Layer 10 of a small transformer language model trained on English Wikipedia (13 layers, counted from 0, width 64).
Take only the direct path to the model's output, skipping the later layers: a vector added to the residual stream pushes a token's score in proportion to its dot product with that token's output vector.

Output vectors of the tokens that the questions are about. A number n stands for n times 0.011.
" a": -10 -8 -33 8 -16 1 18 -104 16 -30 -20 -28 -5 -20 10 120 -63 -60 -13 16 42 -26 -30 31 -41 51 -6 -10 3 -36 39 69 -37 -5 -28 61 -16 63 -42 -20 34 12 0 33 -1 -1 -48 27 56 -44 32 10 -8 -27 21 122 -8 -93 5 13 38 5 21 -39
" owner": -50 -13 -64 -9 -161 26 -8 -41 56 0 -3 -44 43 99 -22 -38 16 24 -63 -69 -29 -3 -17 49 63 52 44 -74 41 -53 -17 -26 16 87 5 14 88 -36 -8 -53 -54 6 9 8 7 -17 25 98 -30 48 21 48 5 -31 26 -38 41 -27 40 -55 -66 35 -2 78
"grade": -117 -38 0 -39 -206 39 46 -68 -19 106 -15 23 11 19 14 -83 45 90 -2 53 94 -27 47 -21 40 80 47 -39 77 -44 -28 -31 37 87 -66 19 17 -56 -7 -70 -3 -23 -89 78 0 -95 93 68 -67 -22 35 50 12 -117 43 14 1 86 14 2 -128 76 -89 48
" =\n\n": -8 -54 -21 -73 -70 -26 -11 -86 -91 -65 -40 176 -86 -33 31 148 -100 103 -63 119 -18 134 -10 96 198 -88 -44 -21 169 8 25 148 47 -1 0 -19 85 44 64 -95 -165 114 -11 -2 -5 -120 121 -8 -29 0 33 5 -39 -10 -2 101 -25 -198 -43 -182 -69 129 -26 -39
" Born": -34 9 -15 35 -99 21 47 -42 62 -28 14 23 -65 -28 60 -42 -41 80 -16 8 -22 81 -24 54 2 24 122 8 -19 59 -33 -145 5 -42 -75 8 23 -3 40 -35 -19 13 30 23 -33 -55 62 97 -5 -100 63 31 80 -13 -24 11 -67 -22 106 -51 -123 90 -65 -6
" Angiosperms": -64 -34 36 26 -152 -39 148 -18 55 -31 -119 -21 -12 89 -15 -36 -75 28 17 -4 102 35 -59 79 -61 96 145 -127 46 -7 -47 -114 -26 -5 -80 72 -23 23 -52 -120 -46 3 -85 22 30 -75 168 207 -32 136 103 47 52 -34 -52 -82 1 74 -23 -60 -109 135 -69 34
"ropoda": 48 -89 19 -16 -232 31 -8 -10 12 21 -85 -11 -37 55 -77 -86 -31 13 -55 33 119 75 -32 131 139 -17 43 -50 78 15 -156 -99 -27 23 -67 33 113 -95 -85 -169 -62 10 24 13 42 -100 183 103 -54 41 128 83 -29 -89 81 -60 71 76 -1 0 -69 177 -142 108
" ✔": -214 -171 185 -58 -392 -18 65 -179 180 61 -163 -39 67 218 16 -17 37 225 22 27 228 144 21 183 296 -62 223 -112 172 -141 -248 -106 -35 239 -96 9 56 -24 -134 -336 -206 -54 2 68 -12 -275 360 353 -152 145 148 113 8 -346 1 -184 -49 118 -3 -162 -275 285 -117 102
"ewhere": -142 -137 33 55 -237 -52 78 33 20 84 -109 -149 57 35 -24 -32 1 128 -49 43 228 99 44 104 14 1 169 -121 104 -27 -26 -77 -39 196 -109 17 -29 -7 -107 -108 -108 -75 -71 109 9 -43 117 34 33 61 -40 14 2 -159 -21 4 -22 40 121 8 -59 110 -55 30
"onsin": -217 -225 210 -33 -484 -14 116 -224 203 77 -225 -11 60 263 -6 -74 12 256 24 64 235 89 34 249 324 -61 196 -122 179 -141 -200 -167 -4 332 -79 5 92 -57 -159 -418 -198 -31 15 41 2 -261 414 391 -193 126 121 122 -57 -330 21 -144 -56 81 -3 -179 -320 328 -119 129
" $\\": -79 -88 86 -24 -119 -2 57 -19 1 -47 -50 26 -16 29 -31 4 2 -17 3 -46 49 26 30 108 85 12 -1 39 0 -28 -33 53 -50 58 -46 18 8 -19 -24 -154 -31 3 44 66 9 -60 67 95 -34 52 -32 61 -14 4 -59 -37 -1 14 18 -35 -15 68 -74 91
"th": 25 -46 0 70 -53 0 7 -66 -5 3 -36 -9 -69 -19 -45 6 55 10 17 92 49 9 9 7 -51 97 -61 12 -63 -12 35 -28 2 -25 0 -7 21 4 -1 59 6 11 -54 -39 10 8 44 35 13 14 -94 -6 28 -52 -12 36 3 47 -2 9 -78 16 46 20
" .": -36 3 -50 15 -43 29 22 -25 -7 106 -71 21 -49 38 39 72 5 10 -73 5 63 19 -16 47 45 20 -28 -21 0 -108 -20 6 -12 57 73 -29 6 -4 -11 -79 -28 -29 -32 89 -10 -39 21 57 -84 14 9 45 -9 51 32 26 33 11 -6 -71 -105 -12 -30 48
" |\n": -28 -8 -37 81 -2 -46 -37 30 -51 -56 9 -24 6 30 -101 -27 -27 -18 -44 23 -36 50 18 -47 67 -67 -38 31 52 -9 6 39 94 18 -5 -26 -60 -41 51 -59 -16 81 -25 37 52 -51 26 -46 20 23 -13 -8 53 27 23 15 60 70 5 -41 -26 55 0 -27
"aks": -125 22 55 86 -120 24 -1 -11 89 19 1 -22 11 58 -31 -18 7 97 3 21 61 6 2 28 -4 23 33 -24 38 -46 -1 -41 -10 31 -51 22 18 -54 -30 -59 -82 7 -15 37 -65 -36 94 41 -15 95 -21 36 -6 -52 6 -8 -32 -7 11 -123 -87 55 -30 89
" shipwrecks": -35 16 1 46 -214 21 46 9 124 -15 -46 -49 91 57 -20 -44 9 59 3 36 119 83 -4 82 71 14 117 -57 56 -64 -66 -88 0 62 -126 5 56 -82 3 -193 -112 12 22 -40 -50 -109 89 179 -20 43 30 60 18 -94 -14 -84 -46 98 -12 -5 -73 101 -63 -16
"Species": -44 -23 90 40 -157 66 9 -90 -34 -9 -148 -56 -75 134 7 -21 -70 14 -90 -33 63 86 10 190 121 -101 33 -31 64 -112 -86 -73 -64 -24 -3 8 161 -90 -21 -8 -2 -2 84 92 -86 -21 143 154 -59 53 54 62 38 -37 7 55 -17 -129 19 -76 -87 111 -39 50
"American": -18 -84 -25 28 -121 50 42 -11 -16 -49 -65 -11 -77 101 86 8 -4 -24 -5 71 -13 -3 -3 56 122 5 20 5 27 -33 7 2 -19 47 -82 -20 26 51 -74 -19 -74 -67 -67 -25 53 -37 114 71 -38 76 -79 51 57 -122 44 -3 5 -38 -17 -32 1 94 4 53
" younger": -47 41 -8 43 -133 -11 14 -114 93 35 -57 -2 -33 96 25 36 -6 110 -79 18 50 -15 -42 52 35 10 24 -6 19 -33 -14 -22 -42 142 -51 33 28 -45 41 4 -59 -6 -32 -24 56 -62 43 153 -87 9 -29 44 -9 -55 5 -9 49 -18 -60 -83 -7 17 -50 24
"CEST": -25 -85 73 64 -198 -45 34 1 -51 45 -32 54 12 15 54 -132 73 140 -69 -35 -6 112 -23 142 -28 -52 129 -79 -22 -102 -33 -231 -29 109 21 24 71 -105 73 -246 -104 9 -63 -56 88 -134 183 177 -46 100 72 72 50 -11 -33 26 98 18 -11 -31 -176 136 -32 51
" •": -59 58 -20 -12 -51 -25 -15 23 -68 -83 -14 -6 -15 -26 16 38 -53 49 74 59 97 67 -79 59 121 -21 14 57 -58 40 -81 -56 8 44 -4 48 14 -61 -31 -1 -6 -69 -62 53 -34 -64 90 94 -58 21 8 24 71 -14 -20 8 -23 -31 6 -9 -19 73 -39 -47
" critics": -65 -18 -67 92 -180 -101 44 -54 12 62 -107 -97 16 162 48 -106 -97 106 -28 39 86 64 102 83 54 1 76 -29 68 -101 -47 -22 -19 34 -36 19 -15 -38 -17 -149 -103 -37 -14 9 15 -16 54 138 -35 19 39 47 64 5 3 -66 -11 78 37 -66 26 26 -44 54
",": 26 -12 -56 -4 -34 39 6 29 -32 1 9 2 -31 -25 -7 27 -9 -22 31 -10 41 -48 86 -75 -2 -42 -88 39 69 34 40 15 23 21 50 36 -57 16 37 58 -60 -10 43 5 -73 36 -62 -32 15 -12 -39 -39 -10 10 -37 17 34 -20 -11 44 48 -59 71 -42
"75": 12 -19 -4 40 -106 -10 34 -8 0 12 -35 -13 -65 54 28 11 -23 31 0 13 25 11 12 -12 -32 3 34 -57 37 10 6 -9 7 51 -11 -29 -6 -4 -49 -27 -24 57 12 27 41 -74 80 87 -13 28 -28 38 3 -34 1 -3 -39 -2 -91 -11 -17 30 -2 20
"14": 21 -25 -42 -12 -87 -37 -26 16 46 17 2 -33 -21 9 -40 30 -1 0 -10 24 33 -48 18 -29 4 17 44 -59 64 19 3 -14 11 41 -17 -30 -14 0 13 15 11 8 8 8 -3 -41 63 93 15 -55 -22 20 39 0 15 -45 -71 42 -35 -38 31 31 12 13
"ummer": -30 -81 17 -57 -132 17 -13 -82 75 -33 -73 -47 -48 47 -57 -21 5 -7 4 38 70 37 48 98 0 -27 120 -13 -14 -30 -54 -36 -33 101 -61 29 -37 -2 -22 -41 -77 -13 -43 4 40 -21 110 58 -77 84 -27 34 36 -54 56 33 -24 7 76 51 2 71 9 10
"finals": -29 -52 73 -35 -182 -2 59 -79 50 45 -12 -5 104 53 -12 17 81 158 -64 -6 -27 64 31 63 8 -73 95 -58 42 -75 -28 -73 -1 33 22 7 -26 -64 -50 -126 -90 12 -14 26 5 -63 125 111 -48 16 -33 93 3 -99 23 6 -30 34 35 17 -108 60 -27 19
" Preceded": -27 -106 -12 -1 -86 44 -7 -65 11 -97 -55 -72 63 43 119 -82 -80 7 2 34 -1 84 22 118 75 -32 86 -63 -37 -1 19 -148 -6 118 -39 -33 -18 -51 9 -47 7 -62 27 51 -8 -91 113 32 23 5 -12 34 115 4 14 41 18 -29 -1 -102 -58 126 -40 107
"According": -129 -63 97 -80 -143 -21 22 12 -12 5 -67 49 16 80 1 -5 -22 67 22 -7 69 37 26 116 -3 4 -16 -35 28 -11 19 -137 -12 5 -39 -11 48 26 75 -90 -42 -63 -44 17 -3 -81 105 6 -65 15 25 69 17 11 -47 -11 15 12 31 -73 18 124 11 34
" that": -49 -17 28 -105 -67 -6 -7 -4 65 23 -25 -67 -63 67 -69 28 0 -52 -21 47 37 -58 113 18 -68 37 -60 65 7 -55 -4 22 -43 62 1 38 -35 38 2 -35 -3 -28 -18 99 -5 -69 -36 -33 -13 20 37 -7 47 2 5 -33 -4 -25 35 22 1 59 77 84

Each question shows what one neuron of this layer's MLP adds at an activation of 1. A number n stands for n times 0.0021.

n107: 13 -40 -69 208 9 -52 -104 61 14 -34 39 -158 -83 48 28 -60 -78 24 74 114 173 31 -2 51 -22 92 -13 200 24 56 1 -43 110 45 87 39 59 14 -9 78 15 -86 -70 -146 -172 -20 -95 22 -44 63 29 106 -6 -68 -227 -17 62 -48 -163 27 -9 -36 -90 -82
Which of these tokens does it push up most? " •"

n121: -136 -33 74 16 -96 130 -33 -119 168 19 -164 80 81 88 -93 -18 159 76 -73 54 31 75 -41 82 89 9 114 5 18 -58 -66 -58 -118 134 -155 129 -1 -68 -28 -177 -114 33 4 -45 101 -1 80 60 -83 78 46 78 77 -93 46 -148 -98 3 4 -125 -102 167 -115 54
Which of these tokens does it push down most? ","

n163: -3 -17 -88 77 -47 -48 -26 39 64 -45 -67 17 -52 -92 22 -2 -271 -22 -100 166 -70 -67 -9 98 -46 64 -75 -47 -23 -135 -33 -25 49 62 -136 151 -99 120 39 -4 218 28 -90 160 -68 -78 76 214 97 14 -140 238 -86 143 133 148 74 83 -208 48 162 -220 -106 149
Which of these tokens does it push down most? " ✔"

n238: -13 307 -37 74 -33 141 35 -9 -25 52 97 -69 -54 -159 50 83 -57 76 -140 9 75 94 -71 26 -21 103 -99 -16 -140 -22 0 46 68 119 149 -108 -7 -181 -238 74 70 4 10 125 -61 -79 8 79 -132 -37 68 133 -102 136 10 -80 -29 -8 -100 -59 -41 -66 -40 -68
Which two tokens does it push up most, strongest first? " .", " •"

n87: 65 -101 -7 79 -117 -90 50 -21 99 -67 38 -32 -110 -41 57 0 -56 -136 -109 80 -126 231 -21 124 -32 9 121 -45 62 174 39 -148 105 35 -9 95 25 -127 -16 90 270 6 -103 -17 -119 -53 -87 -23 5 -8 15 72 156 -56 55 -32 -43 -115 -54 12 -10 15 -3 108
Which of these tokens does it push up most? " Preceded"

n135: 47 25 -101 188 -88 117 -52 -16 -50 -6 8 31 37 -76 56 54 119 -83 -25 16 -76 -13 -4 -67 -20 -42 -22 279 -75 -264 -6 -36 -180 -50 -11 96 62 -86 -6 -13 15 84 121 -30 -25 -164 -87 41 -15 221 117 -112 120 -21 180 -87 120 -1 73 -145 105 -95 -55 -56
Which of these tokens does it push down most? "ewhere"

n63: -164 59 212 127 164 103 49 -112 -97 -21 133 18 -26 -52 -157 -44 83 95 -36 -158 23 142 -86 -80 139 61 -64 142 -101 -196 28 76 35 -83 -103 -125 -25 -30 -112 -51 155 -76 -8 45 -49 128 72 -304 -37 119 136 -47 12 -5 44 -111 -28 72 115 51 -102 1 -62 -101
Which two tokens does it push up most, strongest first? " |\n", "aks"

n14: -54 12 16 102 -83 79 -61 215 -42 -113 -157 -32 62 -27 -158 34 -75 -30 -140 162 -53 -77 -42 148 115 -37 37 10 139 140 115 39 8 93 -22 237 -154 117 114 73 -172 -45 -161 45 36 -111 209 -104 -171 -66 -31 -95 -36 -22 -58 -50 155 -4 101 -128 117 -165 161 -21
Which of these tokens does it push down most? " Born"

n180: 6 -32 -59 70 255 58 -54 16 21 2 27 -56 -43 -38 14 -11 -44 39 2 -65 30 9 131 -111 -111 18 -8 35 64 75 -28 11 93 48 124 2 32 1 51 -146 -57 -1 105 10 -7 -13 -150 -77 75 -65 -59 148 -42 -13 -81 18 -57 -24 19 -13 -53 -76 6 32
Which of these tokens does it push down most? "onsin"

n200: 27 75 -17 -39 96 -87 64 57 -22 20 -145 49 54 -112 -28 37 54 15 -34 20 18 129 57 35 -40 -123 44 41 -81 -78 215 99 22 -69 188 61 79 -233 89 0 -23 -71 -106 71 -100 4 -123 21 -113 -49 56 3 57 -39 105 24 100 3 104 -140 -125 -149 -109 32
Which of these tokens does it push up most? " ."

n52: 182 72 180 71 6 -332 -46 63 -8 -37 -13 6 106 -86 -53 25 69 21 44 -97 -158 -154 -91 25 49 119 81 -39 -80 -218 8 10 34 -17 67 27 3 -187 -18 63 -29 -240 -23 -37 12 -144 105 203 -44 -53 -56 10 -102 110 -68 74 147 -58 103 177 77 -61 -94 117
Which two tokens does it push up most, strongest first? "CEST", "finals"

n117: 15 85 104 144 41 -43 -32 -80 46 54 3 41 23 40 -190 -24 33 -43 126 -73 83 -101 -36 -19 -108 -95 -72 87 -95 18 -14 63 -137 -36 64 116 27 -16 64 7 -43 -79 83 77 -134 176 215 -65 73 -67 -169 88 6 131 44 44 -98 8 2 -204 79 -74 -50 8
Which of these tokens does it push up most? "aks"

n198: 1 -49 -10 -48 -32 173 19 -94 -76 14 18 -65 -46 50 77 69 23 -39 -49 17 13 17 -87 -31 -175 45 148 10 -11 -1 -200 -28 -34 -10 43 57 41 175 -39 38 -144 -51 19 10 14 71 177 9 112 11 41 -11 17 173 -219 -13 43 135 23 157 -106 -84 -227 72
Which of these tokens does it push up most? " Angiosperms"

n56: -12 -81 -4 144 -94 -45 57 -114 -144 172 77 20 -233 -56 48 66 -97 -69 -139 -76 5 125 128 15 -72 -42 -17 42 65 18 -21 87 -78 30 41 -82 -131 -16 -40 -84 230 29 -70 69 60 18 204 28 -30 87 48 -70 -33 131 -122 -149 -162 235 -37 38 -54 -46 116 8
Which of these tokens does it push down most? " owner"

n131: -47 -18 56 -52 254 25 28 -95 -88 82 -182 -64 -26 60 75 -36 -137 104 -113 0 24 -38 -99 -33 86 33 55 -10 -48 78 -28 65 67 171 25 -55 -51 -103 27 81 -32 87 -67 -71 118 50 -367 97 -85 18 39 5 -82 122 -8 -39 -8 -33 -25 13 69 -32 17 -61
Which of these tokens does it push up most? " younger"

n95: 137 -50 156 323 0 57 -128 26 18 -76 17 24 -6 -62 -43 12 38 -89 -35 -88 142 -124 82 4 75 -56 -65 138 -98 -48 -48 189 -37 23 -115 -41 68 -192 37 -150 58 -3 30 27 -60 40 5 16 16 -28 -72 -66 -11 65 -49 66 39 25 138 -8 -53 -26 -74 -45
Which of these tokens does it push up most? " $\\"

n2: -139 -55 45 -16 144 68 -63 -65 -17 -15 -16 -47 -128 -145 45 65 27 22 183 -106 123 -71 -144 -145 -64 -72 37 -80 84 75 -78 27 118 107 46 24 -33 -93 115 -137 120 94 -54 104 -80 174 -86 -193 -3 63 -111 334 -75 -34 40 0 -72 20 133 -41 95 -58 129 -85
Which of these tokens does it push up most? ","

n23: -6 -102 -33 20 -97 50 64 82 -88 31 126 -22 70 37 -75 -125 -8 36 -136 -29 -135 24 -59 -107 25 25 -23 -102 -8 -121 108 119 130 193 -38 -131 72 -47 2 -3 47 37 -84 96 -44 113 -73 -84 28 11 -20 70 25 -76 -32 9 49 -25 -20 -2 21 -25 68 205
Which of these tokens does it push up most? " owner"

n224: -22 -65 -63 50 -173 -107 -61 -41 -20 21 0 73 98 22 2 49 -66 -24 -1 -16 -43 53 42 58 80 -39 -6 -42 19 -21 -12 3 156 156 17 15 42 -102 -25 58 32 79 -28 -43 -39 -86 438 -204 104 -26 -63 -231 82 79 -56 -71 17 22 29 -13 -42 -89 -1 -74
Which two tokens does it push up most, strongest first? "onsin", " ✔"

n43: 80 -13 -42 58 -204 52 -52 84 -61 71 -82 144 -11 3 65 1 -45 -33 -32 36 -208 42 136 61 0 2 -117 -74 26 72 -16 104 -8 59 -137 83 35 84 -121 128 38 35 -113 -126 35 -182 133 -119 18 78 -106 -47 141 -12 128 -4 -52 -20 -94 111 79 -67 -48 -61
Which of these tokens does it push up most? "American"

n51: -8 -23 88 6 -13 1 77 -11 -50 -78 170 -56 -41 -42 19 -44 10 152 2 8 -102 78 -34 -175 -38 160 6 -37 -88 64 146 53 102 -84 -197 -220 -60 -8 -69 -172 280 32 -49 -69 69 71 190 -91 86 -68 118 19 -78 -70 -1 111 -131 82 38 51 -8 -43 -101 59
Which of these tokens does it push down most? "Species"

n21: 153 14 -116 53 -37 24 -89 48 -174 -134 142 5 118 78 -124 33 -55 -36 -9 -108 -51 20 25 42 -139 -60 69 19 113 -14 121 58 115 -64 180 -22 -61 -78 87 -38 65 188 -157 66 -85 -102 231 -108 32 90 -139 -65 91 -125 -210 -7 -34 -83 52 172 63 3 101 -121
Which of these tokens does it push up most? " |\n"

n27: -20 19 -187 -167 -64 -34 67 -92 -150 93 84 33 -15 34 184 -33 93 8 -159 -127 -48 14 188 58 9 176 -16 -118 -34 170 -37 75 68 -136 -80 -78 11 -181 -24 55 -21 -29 -220 -66 80 -176 10 102 -38 116 77 284 -228 197 -33 80 212 164 -57 53 -149 100 -103 217
Which of these tokens does it push up most? "CEST"

n237: -109 -58 62 -11 5 25 29 -49 -82 -25 60 -64 -184 28 153 -266 83 67 8 -127 -10 39 8 -74 120 210 -125 35 -30 149 -107 -29 -81 95 61 13 45 -158 -76 -117 -31 -39 78 86 72 69 135 11 -140 113 28 -208 -64 -20 129 -43 -3 -105 -14 18 20 128 42 33
Which two tokens does it push up most, strongest first? "onsin", " ✔"

n19: 19 96 -138 -79 208 -63 44 -68 10 3 -46 -3 -42 -139 106 19 -16 29 174 0 73 -37 -108 -4 -13 76 -30 75 58 78 -50 -1 110 -51 -33 -55 -86 -174 -108 -104 42 -21 -13 0 -132 131 -124 1 69 -143 -39 231 -52 -79 169 17 -16 -140 98 -18 -38 53 52 234
Which of these tokens does it push up most? " a"

n141: 8 -239 -212 74 66 -4 19 -13 21 11 0 7 112 33 66 -11 23 -104 -36 8 -61 -103 64 21 -78 -53 51 47 37 72 15 -64 -124 -3 16 -147 -167 -46 101 72 190 61 -163 -21 14 -38 -32 80 178 60 91 9 16 31 -101 23 29 43 -164 10 11 188 -178 96
Which two tokens does it push up most, strongest first? " Preceded", " Angiosperms"

n123: 56 -55 -69 -136 -25 2 32 84 -22 36 143 -122 -84 104 -13 -191 9 52 11 33 -129 20 170 -53 -68 75 -146 263 -22 -12 23 15 -93 25 175 227 2 25 57 -54 19 2 -123 -56 -18 166 117 -16 -13 -108 -16 -62 -179 10 -43 61 -189 40 -106 157 172 162 -214 -114
Which of these tokens does it push down most? " ✔"

n69: -13 148 -50 128 -167 130 -139 12 -130 -140 10 21 62 -13 -12 147 -62 -184 -284 55 -31 40 -85 59 -41 -12 89 71 25 -145 -38 98 -168 -31 109 203 74 -2 114 55 245 107 68 -63 -137 81 -22 -90 39 146 -111 128 11 35 30 9 -44 2 62 -67 91 -22 -53 -17
Which of these tokens does it push up most? "Species"

n71: -156 3 80 21 -10 67 1 -52 135 73 -78 95 -65 -61 -109 18 -78 -117 32 87 114 46 -33 65 -128 -94 -57 233 -48 22 -57 -72 -77 90 33 58 -118 -8 92 167 33 -43 113 -64 65 30 155 9 -39 -124 51 -132 -79 180 43 -55 65 -26 -35 6 -21 -86 -39 29
Which of these tokens does it push down most? " ✔"

n110: -16 -30 54 50 -22 -87 -72 40 -147 131 -136 71 9 -47 24 92 -6 -116 -168 -72 9 -141 56 7 10 -1 0 83 63 54 -68 24 -32 -49 -102 134 139 109 78 -38 70 -93 100 41 36 -73 27 107 -3 -104 -39 141 36 -19 -27 32 13 6 2 -123 132 89 38 -138
Which of these tokens does it push up most? "Species"

n228: 8 88 -132 55 -152 22 68 -45 165 -47 125 -223 -156 -88 -53 -48 36 -142 -31 58 -105 28 -105 -36 45 69 -199 -40 113 -57 31 -244 107 -28 -174 177 -194 130 108 173 157 208 189 -14 -122 113 75 -92 74 72 149 194 2 -120 159 -101 -28 -95 -21 -154 -37 -12 115 83
Which of these tokens does it push up most? " Born"

n11: 121 93 125 11 -87 51 -102 -29 100 -60 -73 125 120 9 -40 -24 -65 114 19 -62 78 -25 19 -5 -43 28 -21 -60 -9 36 -154 7 -45 -118 3 90 87 163 -100 -57 83 80 32 134 -101 -111 -32 -303 -174 -80 -7 -31 152 -173 39 75 19 -64 87 76 74 35 28 -82
Which of these tokens does it push down most? "CEST"

n203: 90 -22 -115 241 -40 -44 -103 -83 22 -75 45 42 82 -49 -62 131 -97 -132 28 -58 -28 86 200 123 -52 51 -89 83 -8 20 -64 39 61 -48 73 39 51 -38 64 88 -2 -142 66 27 -184 106 188 -83 -43 -17 -13 -9 -3 -100 133 -51 -97 -88 196 -146 -56 -2 127 -121
Which of these tokens does it push up most? "Species"

n195: -118 43 67 -35 153 40 -116 17 -69 92 -150 162 -38 -43 -111 -52 -64 61 -81 -177 31 34 -73 245 -55 51 -63 83 -26 136 -51 150 19 87 110 -76 -23 39 -91 -2 -141 -29 103 128 5 46 -279 -123 9 -92 -46 173 74 43 116 -37 11 36 -2 49 -100 -130 21 116
Which of these tokens does it push up most? " ."

n197: 174 10 -76 10 45 -8 -45 20 75 -8 -60 -127 10 22 -77 -132 -55 323 -103 226 -156 -108 -10 -38 35 -21 99 97 -80 7 -50 -69 -29 -15 3 76 2 -53 120 -115 58 -130 148 -258 16 121 -33 -37 -39 -23 126 -111 -231 -201 -11 33 -59 35 20 56 -6 57 308 319
Which of these tokens does it push up most? "onsin"

n57: -122 -106 -51 30 126 -11 -10 -42 -67 -105 -131 90 -78 5 22 196 -13 199 -57 73 52 110 17 58 66 40 14 39 -22 22 -8 -12 11 -73 -219 44 27 -126 95 -9 -8 -47 -66 -55 3 -4 84 -184 -187 131 -12 89 88 -44 -139 -192 -51 110 42 13 82 -16 -66 194
Which of these tokens does it push up most? " ✔"

n35: 31 -152 107 168 86 -145 64 27 22 -94 -51 -34 18 -78 -115 -4 -85 -34 50 7 76 22 58 -53 -28 -69 86 25 -13 -115 -44 -27 -35 40 19 -17 -1 -16 6 -31 20 15 41 217 23 100 52 -95 -39 -94 -19 84 -111 -88 58 -60 149 15 83 -91 68 -44 52 -41
Which of these tokens does it push up most? "ewhere"

n140: 273 115 69 -238 107 144 17 6 23 -91 9 -144 -11 -53 -10 -164 27 178 -56 177 -68 -59 -141 -142 104 129 -136 -166 -137 33 -21 -203 -26 -113 -32 -123 80 34 42 -87 -49 106 175 112 80 -83 -46 151 21 -58 87 81 -55 -104 155 -82 -193 48 -177 221 112 -190 -5 166
Which of these tokens does it push down most? "ewhere"

n255: 181 66 -60 -1 -192 -12 -123 166 20 -88 -153 130 32 -82 -75 39 -114 72 -29 -22 -81 6 -1 25 54 15 -19 -70 -38 209 -64 61 -126 -26 -10 70 -77 -81 -6 -29 24 44 94 -129 8 8 231 -206 76 -43 -3 134 -48 147 28 167 -62 42 -23 -16 12 -43 61 19
Which two tokens does it push up most, strongest first? " =\n\n", "ropoda"

n129: 1 -76 -41 -25 116 -69 -21 -79 -43 -66 -117 8 -60 33 50 33 35 -21 -52 1 -113 -39 47 -18 10 26 -97 33 0 74 -83 94 -43 69 -11 234 -19 59 63 -28 -49 68 -30 -14 -80 76 175 44 9 36 -54 41 136 -11 107 -98 7 -79 -102 63 5 -69 48 5
Which of these tokens does it push down most? "ewhere"